Layer 6 of a small transformer language model trained on English Wikipedia (10 layers, counted from 0, width 128).
A neuron's activation on a vector x is SiLU(gate . x) times (in . x), where the dot is the dot product.

Input weights of the MLP neurons that the questions are about. A number n stands for n times 0.0031.
n2 gate: 4 7 12 1 -8 32 2 -3 27 -29 -20 -11 16 -18 41 -34 2 11 -25 12 5 7 10 -12 3 -2 -21 46 18 28 27 10 27 -37 0 4 -21 1 -10 -6 -14 -10 26 44 18 7 -5 0 25 40 3 15 -35 -19 1 -68 3 -26 9 21 -22 -29 54 -6 -22 -32 5 -22 6 -13 -13 -7 -23 74 -34 -26 21 -24 25 -8 -28 5 19 50 45 -69 23 0 -1 16 -49 -16 32 56 10 39 -18 -23 13 33 -52 46 15 -2 7 8 40 -30 48 -28 1 14 -16 39 -11 -44 2 35 -11 -22 22 -15 43 -70 -62 31 14 40
n6 gate: 5 -12 -51 -11 32 0 -2 -60 25 -23 -27 -16 22 -5 -69 -26 -13 -20 -35 15 -27 -4 10 -17 -35 -22 -26 50 13 -40 51 -33 -33 -38 -38 11 -12 1 -13 5 5 -3 -4 -30 13 -20 29 18 -30 12 27 -8 -18 -28 32 6 41 -29 4 -29 20 30 34 -31 4 -22 39 -38 23 52 -35 22 -9 -50 35 -28 15 -11 -51 25 -5 -2 -8 -26 3 2 20 -8 -28 34 -2 -28 -9 -61 71 -16 -28 21 -19 -46 -26 38 -38 -50 59 -42 7 -1 -35 -40 -23 -37 -52 34 53 27 -26 39 14 10 25 -12 -39 -30 -3 -29 -19 -44
n35 gate: 10 1 -26 -48 -20 21 -17 36 -9 -22 28 45 33 12 39 -69 -57 -11 35 -20 32 -5 48 0 9 -1 -22 33 57 -6 -63 25 -32 15 4 -13 -5 22 -17 1 -7 2 -7 5 -2 26 16 -60 -22 -16 -11 -43 66 5 -31 40 32 8 23 -17 4 -24 7 -12 -36 -81 4 -76 -21 -29 36 -6 -14 11 35 -27 1 43 -23 14 36 37 -15 3 50 -31 -5 -14 13 11 8 -22 33 22 34 -24 -12 5 29 45 -11 -20 58 -31 -46 -64 31 27 -7 26 41 -21 -22 22 25 8 46 -4 -8 5 59 46 -24 -20 -17 -39 16 7
n83 gate: -12 -28 -26 30 -58 53 16 -3 -31 -16 -3 -7 2 36 -19 23 -17 4 4 -1 -11 30 41 -13 -7 -18 -5 44 -8 7 7 -16 43 -27 -63 -9 -31 47 43 14 -70 -35 -8 -8 50 -54 14 24 -55 -16 -34 47 9 -12 -69 4 -6 -9 -55 -26 11 -27 31 32 17 2 -2 -19 18 -7 -2 32 -18 -48 -36 -17 -4 -2 5 -16 2 -9 27 -17 -25 -7 3 37 -1 -32 -33 17 -19 -30 3 -38 -7 57 3 -18 0 51 -57 21 8 10 -5 -12 20 44 -14 -66 35 14 -81 11 -27 -28 -83 -32 49 6 -68 13 23 -26 -16 6
n118 gate: 3 -1 -41 -35 -17 -26 20 15 29 49 10 12 -44 12 37 11 -7 -57 25 10 19 32 13 40 -31 10 -17 -22 28 -33 2 -18 11 -63 -44 12 14 -20 19 33 -22 -1 2 9 1 28 -29 22 -17 29 18 -34 -13 2 42 -40 33 2 22 -40 -12 0 -20 -8 -20 -43 28 9 -29 -35 6 15 -24 -2 -2 5 -29 -56 -45 5 35 27 9 23 18 -2 30 -34 17 16 -19 9 16 2 51 -22 -23 2 -34 -16 27 2 -27 33 -17 30 0 -32 31 -4 1 24 10 -54 -25 -47 23 -41 10 0 -49 48 12 28 2 7 13 -22
n187 gate: -8 -30 -27 -7 -6 27 -11 -7 16 27 37 11 16 -25 -10 18 20 9 12 -48 40 78 -65 -6 53 -31 0 -11 -12 -4 33 -7 -11 -20 29 10 34 33 10 6 -11 -35 20 27 -23 11 -4 12 3 6 0 -52 -32 -13 27 -16 3 68 -35 17 -11 0 -13 24 -12 4 24 -7 10 67 -18 42 28 4 -21 -24 -56 -6 37 -45 -52 -59 17 -57 11 -51 2 14 12 -10 -30 -10 20 -36 26 10 -8 -56 4 2 25 1 -9 13 76 -38 -6 4 4 -4 25 -68 -9 -33 30 -17 8 -31 28 50 -37 16 6 76 -23 31 -3 23
n189 gate: -12 -7 27 -17 -4 -9 36 -30 53 -78 -15 -44 -10 12 -41 12 -26 -38 18 -62 -51 60 -23 -34 26 78 -54 -34 15 -32 0 22 -19 0 -13 -13 -25 -40 7 34 -48 27 7 26 46 35 32 -49 -29 5 72 57 7 5 8 -20 -37 -10 0 3 -3 34 -29 44 -32 31 -41 31 7 47 -49 -16 -18 -10 1 12 -3 -9 -9 34 15 -1 -2 11 31 -5 11 1 -24 33 21 39 28 -43 39 -7 -17 -6 4 -60 -45 11 -10 -5 -3 -46 4 0 21 -14 11 1 1 9 -3 1 22 -2 46 20 32 4 -17 21 -30 41 25 7
n220 gate: -59 -1 7 -31 21 30 -15 -9 26 -32 -17 38 39 8 -13 -20 27 -10 -17 -27 -8 -22 -18 19 -13 -38 36 -2 3 -69 37 12 49 34 -2 26 -20 -19 5 -10 -52 -9 4 -6 -12 20 -30 -54 -25 -10 -26 33 -2 6 21 25 -27 40 -50 -7 9 34 16 15 23 25 40 -47 31 22 -45 24 51 -35 -25 -12 -12 -20 -34 19 -22 -11 -9 43 -5 -4 43 25 47 1 14 -37 -20 22 44 -47 -9 -12 -29 -42 3 4 -35 50 -21 -14 -23 -14 -59 33 10 9 -21 -20 14 -15 23 -19 -23 7 -20 11 10 -26 -26 28 2 4
n266 gate: 2 17 -83 13 16 -9 -16 -13 12 -32 -8 19 2 42 1 40 -36 -33 26 18 -13 -49 35 -3 -3 14 -23 -26 -16 -59 15 26 1 13 -13 12 42 17 -45 -5 -21 -7 -9 -4 -12 32 -21 -4 -11 -21 66 48 -58 68 -21 27 3 56 -32 35 4 22 40 27 22 16 -8 -36 -69 16 25 18 -42 -38 -7 -40 -49 28 23 -33 -16 2 -2 -12 -22 -5 -6 22 5 22 55 -18 28 34 46 -16 16 -37 35 -1 -8 24 -30 29 -38 12 -11 -1 71 -43 -34 24 33 6 -64 0 30 -32 -32 15 -5 -4 24 -71 12 21 -6 -21
n2 in: 11 -31 -33 45 1 -31 -40 64 0 -39 -34 -24 -4 -21 19 38 -11 -15 -13 18 21 32 18 3 40 -25 68 16 28 -3 -9 -76 4 2 12 20 -38 -19 -25 -57 -16 8 -1 -7 -52 15 11 -13 26 -13 -2 22 -8 70 35 -8 60 2 -22 5 3 4 -15 -9 -21 13 31 38 -62 5 -28 -12 3 12 23 -44 -18 -6 9 -25 49 -9 28 -17 64 -55 16 1 -23 -42 -8 10 -13 -24 43 1 4 -32 -4 -2 -26 -23 29 26 -4 -25 35 -2 24 -36 11 -36 20 49 21 -25 61 -14 3 -48 -11 9 27 35 -11 -39 2 -11
n6 in: -4 17 -56 11 -7 21 27 28 -19 -3 34 -37 9 -29 -28 -1 -67 -12 32 -6 -65 -23 39 17 -17 -5 -70 -46 16 18 27 -5 -62 -17 62 -14 8 -9 26 -18 57 25 25 -31 -13 -14 -22 3 5 -3 21 2 -17 -51 14 31 10 9 -9 3 2 -31 -19 30 23 -36 51 36 6 76 22 -18 48 16 -8 10 36 -25 25 58 -5 19 -6 -9 -46 14 -15 -55 16 15 5 -5 33 -22 15 16 59 -31 -34 6 -6 64 -32 28 32 -13 -9 31 -27 -28 -15 -15 12 -54 -10 -44 -12 -9 29 51 17 12 41 -38 -33 3 -38 55
n35 in: -17 32 -17 -25 -8 27 3 8 30 -29 -34 17 1 0 -33 -28 -61 -61 -5 13 25 51 28 18 -15 22 21 25 -6 -36 22 5 8 -12 -6 -14 -45 -14 10 -69 -42 -21 -7 60 1 19 30 -43 35 -20 -37 18 10 -15 23 -23 21 -16 37 8 60 -6 10 31 -14 43 53 -30 -2 -4 40 -5 -60 -77 22 1 23 -19 3 35 17 32 62 -12 7 -18 -29 11 77 55 -34 -50 -8 -32 44 -41 13 31 -46 -11 2 45 46 3 4 21 -25 15 -13 -29 -6 -35 -5 25 -46 32 41 10 -33 8 16 2 -21 -8 61 -38 -30 -20
n83 in: 9 -40 3 -66 40 4 -8 -24 -60 20 16 -60 -22 -8 20 5 -6 32 20 55 8 8 16 -45 -4 -17 6 29 -13 7 -53 9 0 5 31 -29 -47 -17 11 -13 23 -3 -27 -60 -8 16 71 -21 66 -19 13 37 0 24 -25 12 12 5 9 28 -45 17 19 -2 12 -19 -13 39 -11 -21 26 49 40 36 35 54 -38 -24 -27 -35 -13 -21 -35 19 24 15 24 -22 45 13 16 -13 -22 -2 -2 41 29 -12 -42 -5 75 -31 -23 19 4 34 42 83 -21 -12 -5 -3 23 -11 -4 9 24 -61 -43 17 -6 11 -1 1 33 19 4 57
n118 in: 12 -24 8 16 -38 6 8 -6 -25 32 -18 39 -20 32 6 5 1 29 -9 59 64 25 27 23 -32 -20 -2 40 -15 69 -22 41 20 1 4 -35 -16 -28 -4 -17 -48 -25 49 6 4 -11 27 45 16 -12 2 -11 -7 20 20 30 26 -26 11 16 -32 41 24 -46 -67 36 -17 -6 -25 -21 -24 28 24 -16 4 -20 20 -1 -6 11 -6 -13 -32 1 39 -26 -54 -26 -45 -18 -6 36 -3 50 22 -59 -42 -18 -31 6 35 27 -24 -3 32 22 45 -24 -12 0 -3 -25 -20 -7 28 10 10 8 10 15 -8 -10 30 27 40 4 14 -36
n187 in: -22 6 38 -32 43 -3 0 -6 39 20 -28 12 34 6 -8 -61 8 37 -20 -47 44 0 -35 21 -20 19 27 -27 37 -52 6 32 -2 -19 -13 5 -49 49 23 -10 -13 23 -4 -9 24 -27 -18 37 28 -49 -1 -30 17 25 -46 -30 11 11 -14 43 14 64 -17 -52 17 31 6 -20 51 16 23 -26 -35 -35 -40 -46 26 37 -4 23 22 81 -9 15 -9 -27 1 -29 -16 0 23 -7 -4 -35 -48 4 45 -9 -26 0 -46 1 23 -34 -37 58 -39 -9 -14 -22 6 -9 -7 -4 27 -12 19 8 12 11 -34 15 -51 -18 -45 -38 -12 -5
n189 in: -16 29 14 -2 9 13 -4 39 11 44 7 -37 -12 80 45 32 17 44 3 -69 -22 -8 13 -19 -21 -26 32 32 -14 -14 28 3 9 -4 -1 58 2 -7 25 4 -5 -1 -17 -13 25 4 16 45 -48 1 -13 -19 0 18 11 -7 -10 31 -46 27 34 38 22 -38 -40 36 -18 43 28 -48 -28 -12 -35 10 15 -66 -27 -5 -59 24 -41 9 -48 16 -41 22 -3 11 6 -62 36 33 -13 29 34 5 -15 66 33 -13 26 37 -6 -13 4 26 8 35 56 -28 -32 65 -8 -1 -40 -87 -46 -22 14 -12 14 -32 6 60 -6 -46 -1 32
n220 in: -2 -34 60 36 -3 24 52 53 58 36 54 -36 -26 -56 20 -10 -48 10 29 -2 -20 4 -40 -16 -27 -22 14 19 1 48 26 30 6 -29 18 -25 -15 -35 -46 -2 7 -10 9 -20 45 6 28 7 11 -17 -5 -38 -7 36 -20 35 12 -10 -20 13 -30 -33 -13 -12 48 1 -19 -9 4 15 -45 7 18 18 27 39 20 -24 12 15 -28 20 -29 -65 -94 -5 -25 32 -7 46 17 2 -5 -38 -21 -9 26 5 0 5 -21 0 26 -43 5 30 16 -24 -3 5 7 -28 -25 -30 -15 -29 -11 39 -7 25 -25 -3 10 22 20 40 0 12
n266 in: -2 19 -26 30 19 61 -25 -19 41 -14 -20 -23 1 25 25 -17 8 -13 -11 -49 20 -27 18 43 10 25 22 -19 39 13 -7 -10 56 -11 -5 1 -3 30 -18 35 -17 -5 -17 31 -32 34 -48 60 -3 -69 -9 21 14 -21 -19 -50 -6 -15 -17 15 -51 32 36 -31 4 -16 3 27 -32 -36 26 -16 8 10 -37 19 54 31 -23 35 36 -23 25 -9 64 16 13 -20 -35 -3 -13 12 -54 -28 44 -9 -9 40 -14 32 -42 -42 -83 -2 -15 16 12 -45 5 -14 5 -23 -21 5 -29 -2 -38 0 18 8 24 39 12 -61 -76 -19 52 22

Each question shows a token from some text and the vector x that enters the MLP there. A number n stands for n times 0.062.

"il": 28 9 4 15 8 3 10 35 -16 -17 1 -6 5 20 8 28 12 3 -9 42 7 1 31 11 -62 40 -13 8 -16 13 -27 28 0 34 -55 18 -8 -13 -8 -2 34 -11 -6 43 26 48 -12 24 26 -13 -7 -9 36 5 17 -20 -18 1 3 -40 -9 10 -1 0 -16 -17 6 10 -6 -4 19 26 4 -30 54 9 -39 -30 10 -18 34 -11 -3 -27 11 -12 -3 -11 25 -38 2 0 -35 -3 5 -6 -8 -11 12 -11 2 -13 -15 22 -11 -12 -2 -8 -42 5 2 4 6 18 4 16 -2 -10 -1 -2 27 14 12 -23 -58 9 23 8
The two highest activations, in order: n118, n187

"ing": -10 -25 9 14 -40 -7 5 -3 -30 -4 -40 9 -2 -16 57 29 -4 23 12 7 -5 -8 -27 -7 -19 -15 12 -13 -15 13 3 -12 6 9 -13 -1 45 4 -5 -25 15 18 1 10 47 -6 -20 -7 10 -2 26 -4 8 -24 -39 4 7 -8 -22 8 -28 26 5 -15 -5 17 3 -10 5 5 -16 0 -15 -20 22 -10 6 26 5 -34 37 -19 -8 -9 -40 -3 18 -33 37 7 -9 21 11 2 -11 1 -24 1 -15 -22 3 -9 -15 -2 -33 -9 31 37 -21 16 0 16 6 -21 -23 -6 17 -2 4 -2 -35 3 -7 -37 0 22 5 -2
Which neuron fires most, and how strongly? n35, at about 0.53

"l": 6 -17 -25 17 -9 -16 -17 24 -11 -19 -22 6 -22 3 20 -26 8 -11 13 18 14 -22 -23 -22 -16 -16 20 11 10 1 -25 15 -14 -32 10 -8 -44 17 12 -41 -8 -4 -16 19 20 -7 -24 35 15 1 37 -10 -12 -20 26 -11 -5 46 12 7 27 15 25 -18 -49 -12 -19 -25 20 26 13 32 -5 20 9 9 -9 -3 -23 -10 10 -14 14 16 -26 -29 22 -10 -7 46 5 0 14 8 20 -19 -1 14 11 -6 47 -8 6 -18 -26 3 6 8 28 33 -16 43 2 -40 27 -10 -19 -16 -5 4 -16 -31 13 -11 9 3 33 11
The neuron with the highest activation: n118

"an": 10 16 15 -7 -28 -13 -21 13 16 3 -16 -23 21 19 -13 -18 27 27 5 -17 -7 -11 2 -15 1 -49 34 3 41 11 11 21 -1 12 -3 -59 4 7 34 11 30 -29 -33 5 -17 9 -7 4 11 -7 -34 -9 -14 -23 -19 5 -4 7 6 44 0 0 4 -7 7 -13 -11 -29 5 29 23 18 -4 -28 18 30 5 6 -14 -3 10 0 -3 12 3 -2 -22 -13 21 -38 14 6 23 -17 -4 -11 -27 -18 -30 23 -28 5 -18 48 26 8 0 2 1 14 40 3 -21 -11 -2 2 40 15 -4 -36 -8 15 -5 39 15 -2 -17 12
The neuron with the highest activation: n187

"ig": 1 -27 13 -19 -34 -26 -2 1 -9 7 9 11 6 -28 -36 19 6 25 -16 38 18 1 9 21 0 -13 30 42 -11 10 -4 2 8 -19 -10 18 -45 9 -13 -30 33 1 3 16 -11 18 8 -49 40 -5 6 21 -7 -16 10 3 -28 -20 19 -4 -23 -14 -3 24 59 17 -15 35 15 -26 0 5 11 -19 -23 18 1 -24 -9 -20 15 18 16 4 10 -16 9 1 -1 -13 7 -6 -6 -9 -41 17 12 22 25 -7 -29 2 -12 9 -11 3 13 15 -5 19 -34 13 12 29 45 4 -4 -15 12 -16 -4 8 37 48 -50 -4 12 3
The two highest activations, in order: n2, n189

"ic": -8 -8 -31 26 -17 -41 -15 -24 17 -7 5 15 2 -12 33 -1 6 12 -6 12 17 -4 26 -23 20 14 16 21 -18 21 32 44 -27 -17 39 16 35 -7 12 -5 8 9 14 25 -20 47 11 -6 15 -37 -16 -17 -24 36 -13 16 -16 -8 -28 -1 31 19 22 30 -15 2 -32 16 28 23 36 -3 1 -10 -2 -5 -15 -10 2 2 18 1 3 -50 -33 18 14 17 -13 33 2 20 -24 -22 7 -27 3 -7 13 -10 -26 -12 -11 -11 13 -8 1 -17 30 21 -8 -10 18 34 -8 5 -16 -9 22 -6 5 -8 24 2 -34 -5 8 -22
Which neuron fires most, and how strongly? n266, at about 2.4

"ers": 0 6 -36 7 -4 -34 -1 27 -4 -11 -5 -15 19 -32 6 2 -20 4 -14 13 28 -29 2 15 -2 -6 4 -18 -15 5 11 -1 29 16 -15 5 25 5 47 -6 -5 2 42 -5 -9 23 -13 12 11 -17 13 -10 21 2 -15 19 10 7 23 12 4 -14 18 -30 -4 0 9 -26 -15 -3 32 -53 -15 -11 35 35 12 21 15 14 50 20 0 23 -7 26 16 -9 -35 -14 4 7 0 -8 12 3 -27 4 -3 -1 -18 -24 -20 0 -5 -1 2 4 2 30 49 1 -29 1 31 3 -21 7 22 -19 17 -43 -4 12 21 18 -14 -20
The three highest activations, in order: n83, n189, n220

" F": -7 -28 22 1 -4 -11 -25 -2 -23 -11 8 7 -23 -19 16 12 40 -11 -26 -13 -5 -30 7 18 3 -4 6 3 0 4 11 -2 2 0 15 -28 1 15 3 -6 2 -5 -11 -17 1 10 8 3 -12 10 35 -8 -28 -3 -2 9 10 30 19 4 -9 -17 -18 -16 19 25 -4 -15 49 -5 -2 10 57 -9 7 2 -13 24 -3 9 4 27 2 -27 -6 -20 13 -43 14 21 4 18 -17 -19 4 3 4 -25 -8 -13 -10 -10 -4 -13 2 5 -9 3 -41 -17 -29 14 -33 -9 -8 -10 -12 -2 14 -27 29 -20 -14 -11 17 1 -7 9
The two highest activations, in order: n6, n220

"m": 5 -1 18 16 -2 -8 -15 -11 -32 -23 6 20 8 4 0 13 11 20 -15 14 -6 -11 21 4 -2 10 5 4 -38 45 -2 4 30 0 -21 1 7 23 -37 9 23 2 37 27 38 -7 28 30 23 -36 -34 -1 15 -47 -15 10 3 -27 21 -13 9 -55 -25 -13 38 -35 7 18 -12 30 0 11 7 24 12 -9 26 -7 4 23 -3 -11 -9 -5 33 7 29 -4 -27 20 5 5 29 -21 15 2 3 0 24 -22 -4 -28 -5 5 -2 19 10 -11 -2 22 14 18 -18 8 13 11 -7 21 22 -34 15 -11 23 26 31 -3 10 32
The two highest activations, in order: n187, n189

";": 33 11 23 25 2 -16 -6 0 -7 12 4 4 17 -54 -2 -15 -34 3 2 18 -7 -18 -5 23 -35 15 46 -15 -24 35 1 15 17 -9 15 -4 24 -10 24 -12 -6 9 4 -4 16 -2 8 37 10 -11 -15 -1 -3 19 -4 0 15 14 -18 -6 -8 7 -16 27 -17 -9 -16 -15 13 1 -2 -16 17 -11 23 20 4 4 -5 20 17 30 11 -8 -8 3 42 -12 19 53 1 -12 -31 -21 -8 18 3 4 16 -26 22 -29 28 -11 -9 17 -16 8 3 -2 19 15 -16 -38 39 16 45 17 -18 24 -26 13 -20 -24 31 -13 0 6
The three highest activations, in order: n189, n266, n2

" D": 19 -7 -21 10 12 -25 -13 -4 -18 -1 -14 37 -2 -26 -13 19 39 -2 -32 1 -9 -22 28 10 -8 15 1 19 -1 14 18 29 -6 -30 -27 16 -10 55 22 0 17 -5 23 5 7 18 -28 -17 4 -3 6 38 47 -7 -4 -28 -7 0 21 -19 11 -22 5 3 -14 -15 -20 -21 9 -24 4 -18 5 -11 29 0 22 13 -7 4 19 -12 -2 3 -17 4 21 -45 -5 -4 -2 4 6 -2 7 19 6 1 -15 10 -12 15 11 16 5 13 -5 -16 -23 4 -2 -9 -19 1 4 11 17 -9 12 -18 4 14 -15 -12 14 13 -8 -15
The neuron with the highest activation: n189

" A": 13 -24 -13 -8 3 6 -9 -19 -7 -13 -21 3 -6 -1 24 18 23 3 -15 11 -7 -21 8 -29 -25 26 42 -7 -12 20 26 17 3 7 -26 21 19 4 -10 18 9 13 9 20 14 2 -6 6 22 14 -32 6 19 -7 10 -23 7 21 6 -5 12 -22 14 5 12 -23 -17 -37 22 -34 -29 10 25 -14 7 9 20 36 -2 -39 1 -12 12 -11 20 0 10 -34 11 15 -6 3 17 -34 10 6 34 15 -7 10 -4 -5 -5 36 20 13 -6 39 20 -9 26 8 -1 7 15 -21 33 16 28 -26 27 3 -5 16 18 13 -1 6
The three highest activations, in order: n2, n220, n189

" o": -3 -28 -6 10 -6 -8 7 -14 -14 -26 -3 -4 2 -22 43 10 9 -7 2 7 -9 -16 20 48 9 2 13 1 -1 8 -2 14 -11 -21 1 13 49 -7 13 -23 -21 8 6 -1 21 39 -23 27 14 -21 -19 -17 3 -11 -26 -28 -9 44 19 7 8 -9 -15 -2 -19 -24 -12 -6 61 -3 -1 -17 -27 5 -7 11 -10 18 3 4 -39 0 -12 -7 -23 -16 21 -32 6 16 -12 -20 -6 -14 20 18 2 -34 -21 -16 16 5 -25 21 8 -4 -18 26 0 -4 11 -4 -3 7 6 13 44 -10 27 -8 -19 12 -39 -24 19 3 -9 28
The neuron with the highest activation: n187

"le": -33 9 -6 23 -24 -21 32 10 -6 2 1 11 -21 -32 37 17 13 3 -9 -9 -21 -31 -2 29 1 9 28 34 1 9 -19 25 -19 6 -2 28 17 -24 -8 -9 8 24 -19 0 35 -9 -30 11 24 2 1 17 -16 32 -10 15 -9 26 14 15 19 -11 -19 -34 2 2 -23 3 27 -4 -11 21 -34 -2 6 -3 34 26 41 6 25 8 -11 -1 -4 27 8 3 25 34 -16 3 17 8 17 -17 -30 -8 -40 -49 9 16 5 21 -6 29 20 -7 9 6 13 31 15 -24 -3 28 17 -29 24 -30 -12 10 35 -8 -6 2 3 10
The neuron with the highest activation: n118

"ro": -14 -31 7 0 -16 1 -12 6 -4 -4 8 29 -6 3 -6 -7 17 -14 20 0 16 -8 24 9 -16 35 30 4 10 -6 -17 23 -1 16 -32 18 9 9 -10 14 -4 18 -36 2 28 24 -49 6 18 -45 -8 38 18 2 -17 -46 -1 20 17 12 -19 -15 -4 16 22 18 -15 -4 7 22 18 2 2 -38 -10 12 -11 36 34 29 -30 1 -23 -12 -18 -26 -20 -5 9 -11 -2 0 -23 4 -45 12 15 -6 -48 2 -2 8 -27 21 -13 22 -20 63 -15 15 -6 46 -14 -17 -5 -13 43 3 6 10 1 31 18 5 3 17 -2 19
Which neuron fires most, and how strongly? n266, at about 1.5

"8": 2 11 -9 17 9 -22 3 1 -34 14 9 -6 -42 -28 19 3 -6 19 2 26 21 5 16 -41 -10 0 8 28 -11 -9 10 31 53 38 18 15 -7 29 7 -7 31 21 36 -4 -27 8 0 6 5 15 15 -25 -23 -14 -28 14 -40 10 3 -8 12 -15 -29 -21 -19 13 18 -20 14 -7 15 -22 -15 14 7 -14 16 -2 2 3 -2 14 -1 -18 4 -15 -6 -21 -18 -12 -14 26 -19 -1 -9 9 10 -15 11 7 -10 2 9 12 -2 16 2 14 26 10 -9 -7 -4 10 25 7 9 26 32 19 -11 -18 11 5 20 0 -20 0
The neuron with the highest activation: n266

"ow": -28 -24 -14 -28 -43 -6 19 13 -27 -13 -35 16 5 -36 20 20 20 -20 -14 -7 -5 6 -1 12 5 -12 -33 -3 1 10 -10 11 -6 15 -5 -48 9 17 9 -2 39 -9 -14 18 40 22 7 35 37 -42 -18 10 -8 12 -41 -19 -23 -37 -4 -15 -6 -19 36 1 25 50 -6 6 15 4 11 -4 10 -24 -10 -16 0 -31 -16 -8 2 -8 4 21 22 -40 1 7 42 -20 0 -7 -12 -16 22 -21 7 -2 -4 2 -19 11 4 26 16 11 -9 41 -7 -1 12 3 -5 -30 22 -7 -17 24 31 3 -22 -24 -21 15 21 6 0 19
Which neuron fires most, and how strongly? n83, at about 1.3

"o": 10 33 -7 0 -23 -43 -3 -10 -5 17 -3 4 4 -33 -18 -7 -2 6 -7 11 16 25 27 21 14 -9 -19 26 -12 17 23 3 23 1 34 -1 23 7 4 5 20 38 32 13 13 26 1 -15 11 -16 -11 -24 21 5 32 -4 15 1 28 2 11 4 7 -3 -50 -25 -7 -20 -18 10 4 -33 -2 -54 29 -14 32 1 10 15 -9 -14 8 2 -5 -26 -48 4 -32 18 6 30 -6 -39 3 -4 26 -39 -1 -17 16 6 1 4 2 -11 -7 34 20 14 19 6 -15 7 3 10 23 14 39 5 -4 -3 32 18 -1 26 7 27
The neuron with the highest activation: n35

"b": 17 -15 32 7 -10 -16 1 23 -27 3 -40 -8 -2 -24 9 -11 36 53 5 12 13 0 6 11 -28 25 6 0 2 -8 -9 -15 -21 -32 -41 -14 -5 6 2 -14 2 -3 -9 -13 25 -17 -27 23 -14 3 8 18 21 -25 32 11 -3 6 -6 -4 33 44 -8 -14 -65 0 -26 -3 19 4 -32 -21 17 -13 9 -7 -6 33 6 4 -3 -31 -6 -29 -3 16 3 -9 15 15 28 32 1 4 55 30 0 14 20 -9 -11 15 7 -2 -8 16 -18 -8 38 29 -13 35 13 -27 -5 3 -23 -43 38 6 -29 4 -2 5 -1 2 32 7
Which neuron fires most, and how strongly? n189, at about 3.7

"0": 10 4 -19 -6 6 -42 -10 4 -30 -9 18 -6 -67 -22 32 -8 1 -13 -28 -5 29 13 -16 -39 -11 10 6 -26 2 -3 -4 3 49 24 31 11 -2 15 27 -8 27 5 4 2 -8 22 1 -10 13 2 -4 -6 -9 -28 4 23 -23 20 1 -21 10 15 -39 11 17 8 4 18 12 20 -2 1 -14 18 22 -6 0 -2 -10 19 13 9 13 -19 4 8 46 9 -24 -17 -20 5 -1 2 17 18 -8 -7 9 -8 11 -5 0 7 9 5 -8 -12 19 -33 -12 -6 7 9 23 -22 -14 32 8 -1 -17 -46 9 8 9 12 -20 -1
The two highest activations, in order: n266, n35

" H": 8 -20 -28 12 -31 -17 -51 20 -18 -13 -4 -15 6 -6 -1 2 29 1 -7 -10 20 3 -7 -19 -18 28 -16 5 0 -3 10 12 8 -2 11 -12 -1 49 -1 26 27 5 -3 17 21 12 -5 15 -1 -6 -17 0 10 -19 -11 -9 1 24 8 -15 14 -31 -2 1 4 58 1 -34 7 -17 -10 7 20 -8 20 -4 3 30 13 -12 4 -13 6 3 13 -6 -7 -43 -15 35 -5 16 -11 10 37 1 -10 -10 14 -11 29 -2 0 18 6 19 -24 0 4 10 -14 32 4 -4 -13 7 18 1 11 -11 34 -8 -13 14 10 -22 -3 21
The neuron with the highest activation: n220

"et": -26 -7 -7 -38 -27 49 -9 5 -15 14 -22 36 20 0 0 21 -4 12 -19 -29 -14 5 -3 4 -3 -9 9 10 -12 22 9 26 -9 3 13 -51 7 -7 28 11 39 -31 -21 -11 10 33 0 41 43 -17 -24 -6 -6 12 9 -38 -23 -3 5 -9 -9 6 25 -12 -1 0 -10 -3 -20 6 -6 7 25 -12 1 -13 -10 -38 -10 -25 7 -24 -19 16 -37 -25 20 -14 34 -11 -9 -18 -16 -43 6 -4 8 -16 1 28 -18 -1 -14 26 -18 7 10 27 -37 12 -20 -16 1 -2 -1 27 10 50 34 -23 -13 2 6 33 1 14 9 0
The neuron with the highest activation: n220

" at": 10 5 -11 30 13 2 1 45 -27 35 -20 24 -26 4 31 -4 30 -8 -12 11 16 -20 -6 -11 -38 11 21 0 7 -24 15 8 -19 -26 25 -51 -11 -20 -22 -12 -16 2 22 -6 26 -8 -6 20 -3 -8 13 -35 36 0 37 -28 13 24 -12 -2 -4 35 -14 -12 4 -3 -3 13 17 9 34 7 38 -7 -27 29 -20 3 -9 -8 7 -9 -6 28 -12 -9 -12 -7 -28 -11 7 -23 5 -8 32 -20 3 -1 26 -11 -6 -3 -14 22 -18 15 -11 6 9 -6 -38 47 36 -26 14 10 28 -10 12 17 7 11 -26 37 22 16 -15 -1
Which neuron fires most, and how strongly? n118, at about 4.8

"R": 36 0 30 1 -24 2 0 -15 7 21 -7 -28 -40 6 -19 4 29 -16 -42 25 23 -19 4 -42 -16 -30 8 13 3 -9 63 -1 9 18 -17 27 -8 3 -6 0 6 3 -36 25 27 41 -38 -7 8 7 30 -2 -25 8 -13 4 -8 4 -9 21 18 3 -2 -30 -7 -3 -6 -12 -3 34 0 -2 14 -14 28 33 3 7 -20 7 6 -19 -2 -28 6 18 -5 -17 21 25 -7 -15 -10 -6 -13 -35 -5 -2 23 -11 -15 41 -7 -4 -39 -2 -7 -31 7 -20 16 4 -19 -24 -15 21 10 3 18 -2 16 -5 -25 18 37 14 32 1
The neuron with the highest activation: n220

"1": 6 -3 10 -6 -24 -4 -32 -10 -12 -16 -22 -10 -40 -35 15 12 14 0 18 -8 -14 -40 9 -38 -23 -36 -8 4 24 -8 -3 45 34 -14 7 -9 5 -7 -32 -2 7 -11 -35 9 22 0 -20 19 15 15 26 31 3 -4 18 -24 -16 5 1 23 19 11 -22 -23 -34 -8 9 -5 0 18 3 -8 -3 0 -11 5 28 42 14 -16 -11 2 -16 -13 -36 -17 11 -2 4 -5 -4 -8 -13 4 -15 -9 7 3 -2 1 13 5 20 -13 25 10 -39 9 12 7 -12 -2 -26 3 17 45 -20 6 38 9 30 -12 -24 -18 20 -19 13 -6
The neuron with the highest activation: n83

"us": 46 -8 -2 1 -3 -14 -25 22 -11 40 -2 -7 -3 -1 16 27 -1 -12 7 0 12 -14 -24 17 -6 29 -2 6 -3 5 2 15 -12 27 3 -34 6 -3 31 -17 -24 -20 -31 8 3 -24 -35 -16 41 -5 12 25 20 11 -19 -17 12 -31 -14 6 -16 -4 6 18 -35 44 28 -1 5 10 10 14 -39 -3 -3 17 2 49 -39 -6 -13 -2 -14 -10 -25 2 -37 -26 7 15 -1 12 0 -8 -34 15 20 21 12 -28 -39 -23 -14 -16 -8 -25 -3 26 -12 17 -20 -25 -29 18 15 -6 -16 -18 21 9 -11 -27 -2 4 4 1 -4 18
The two highest activations, in order: n2, n6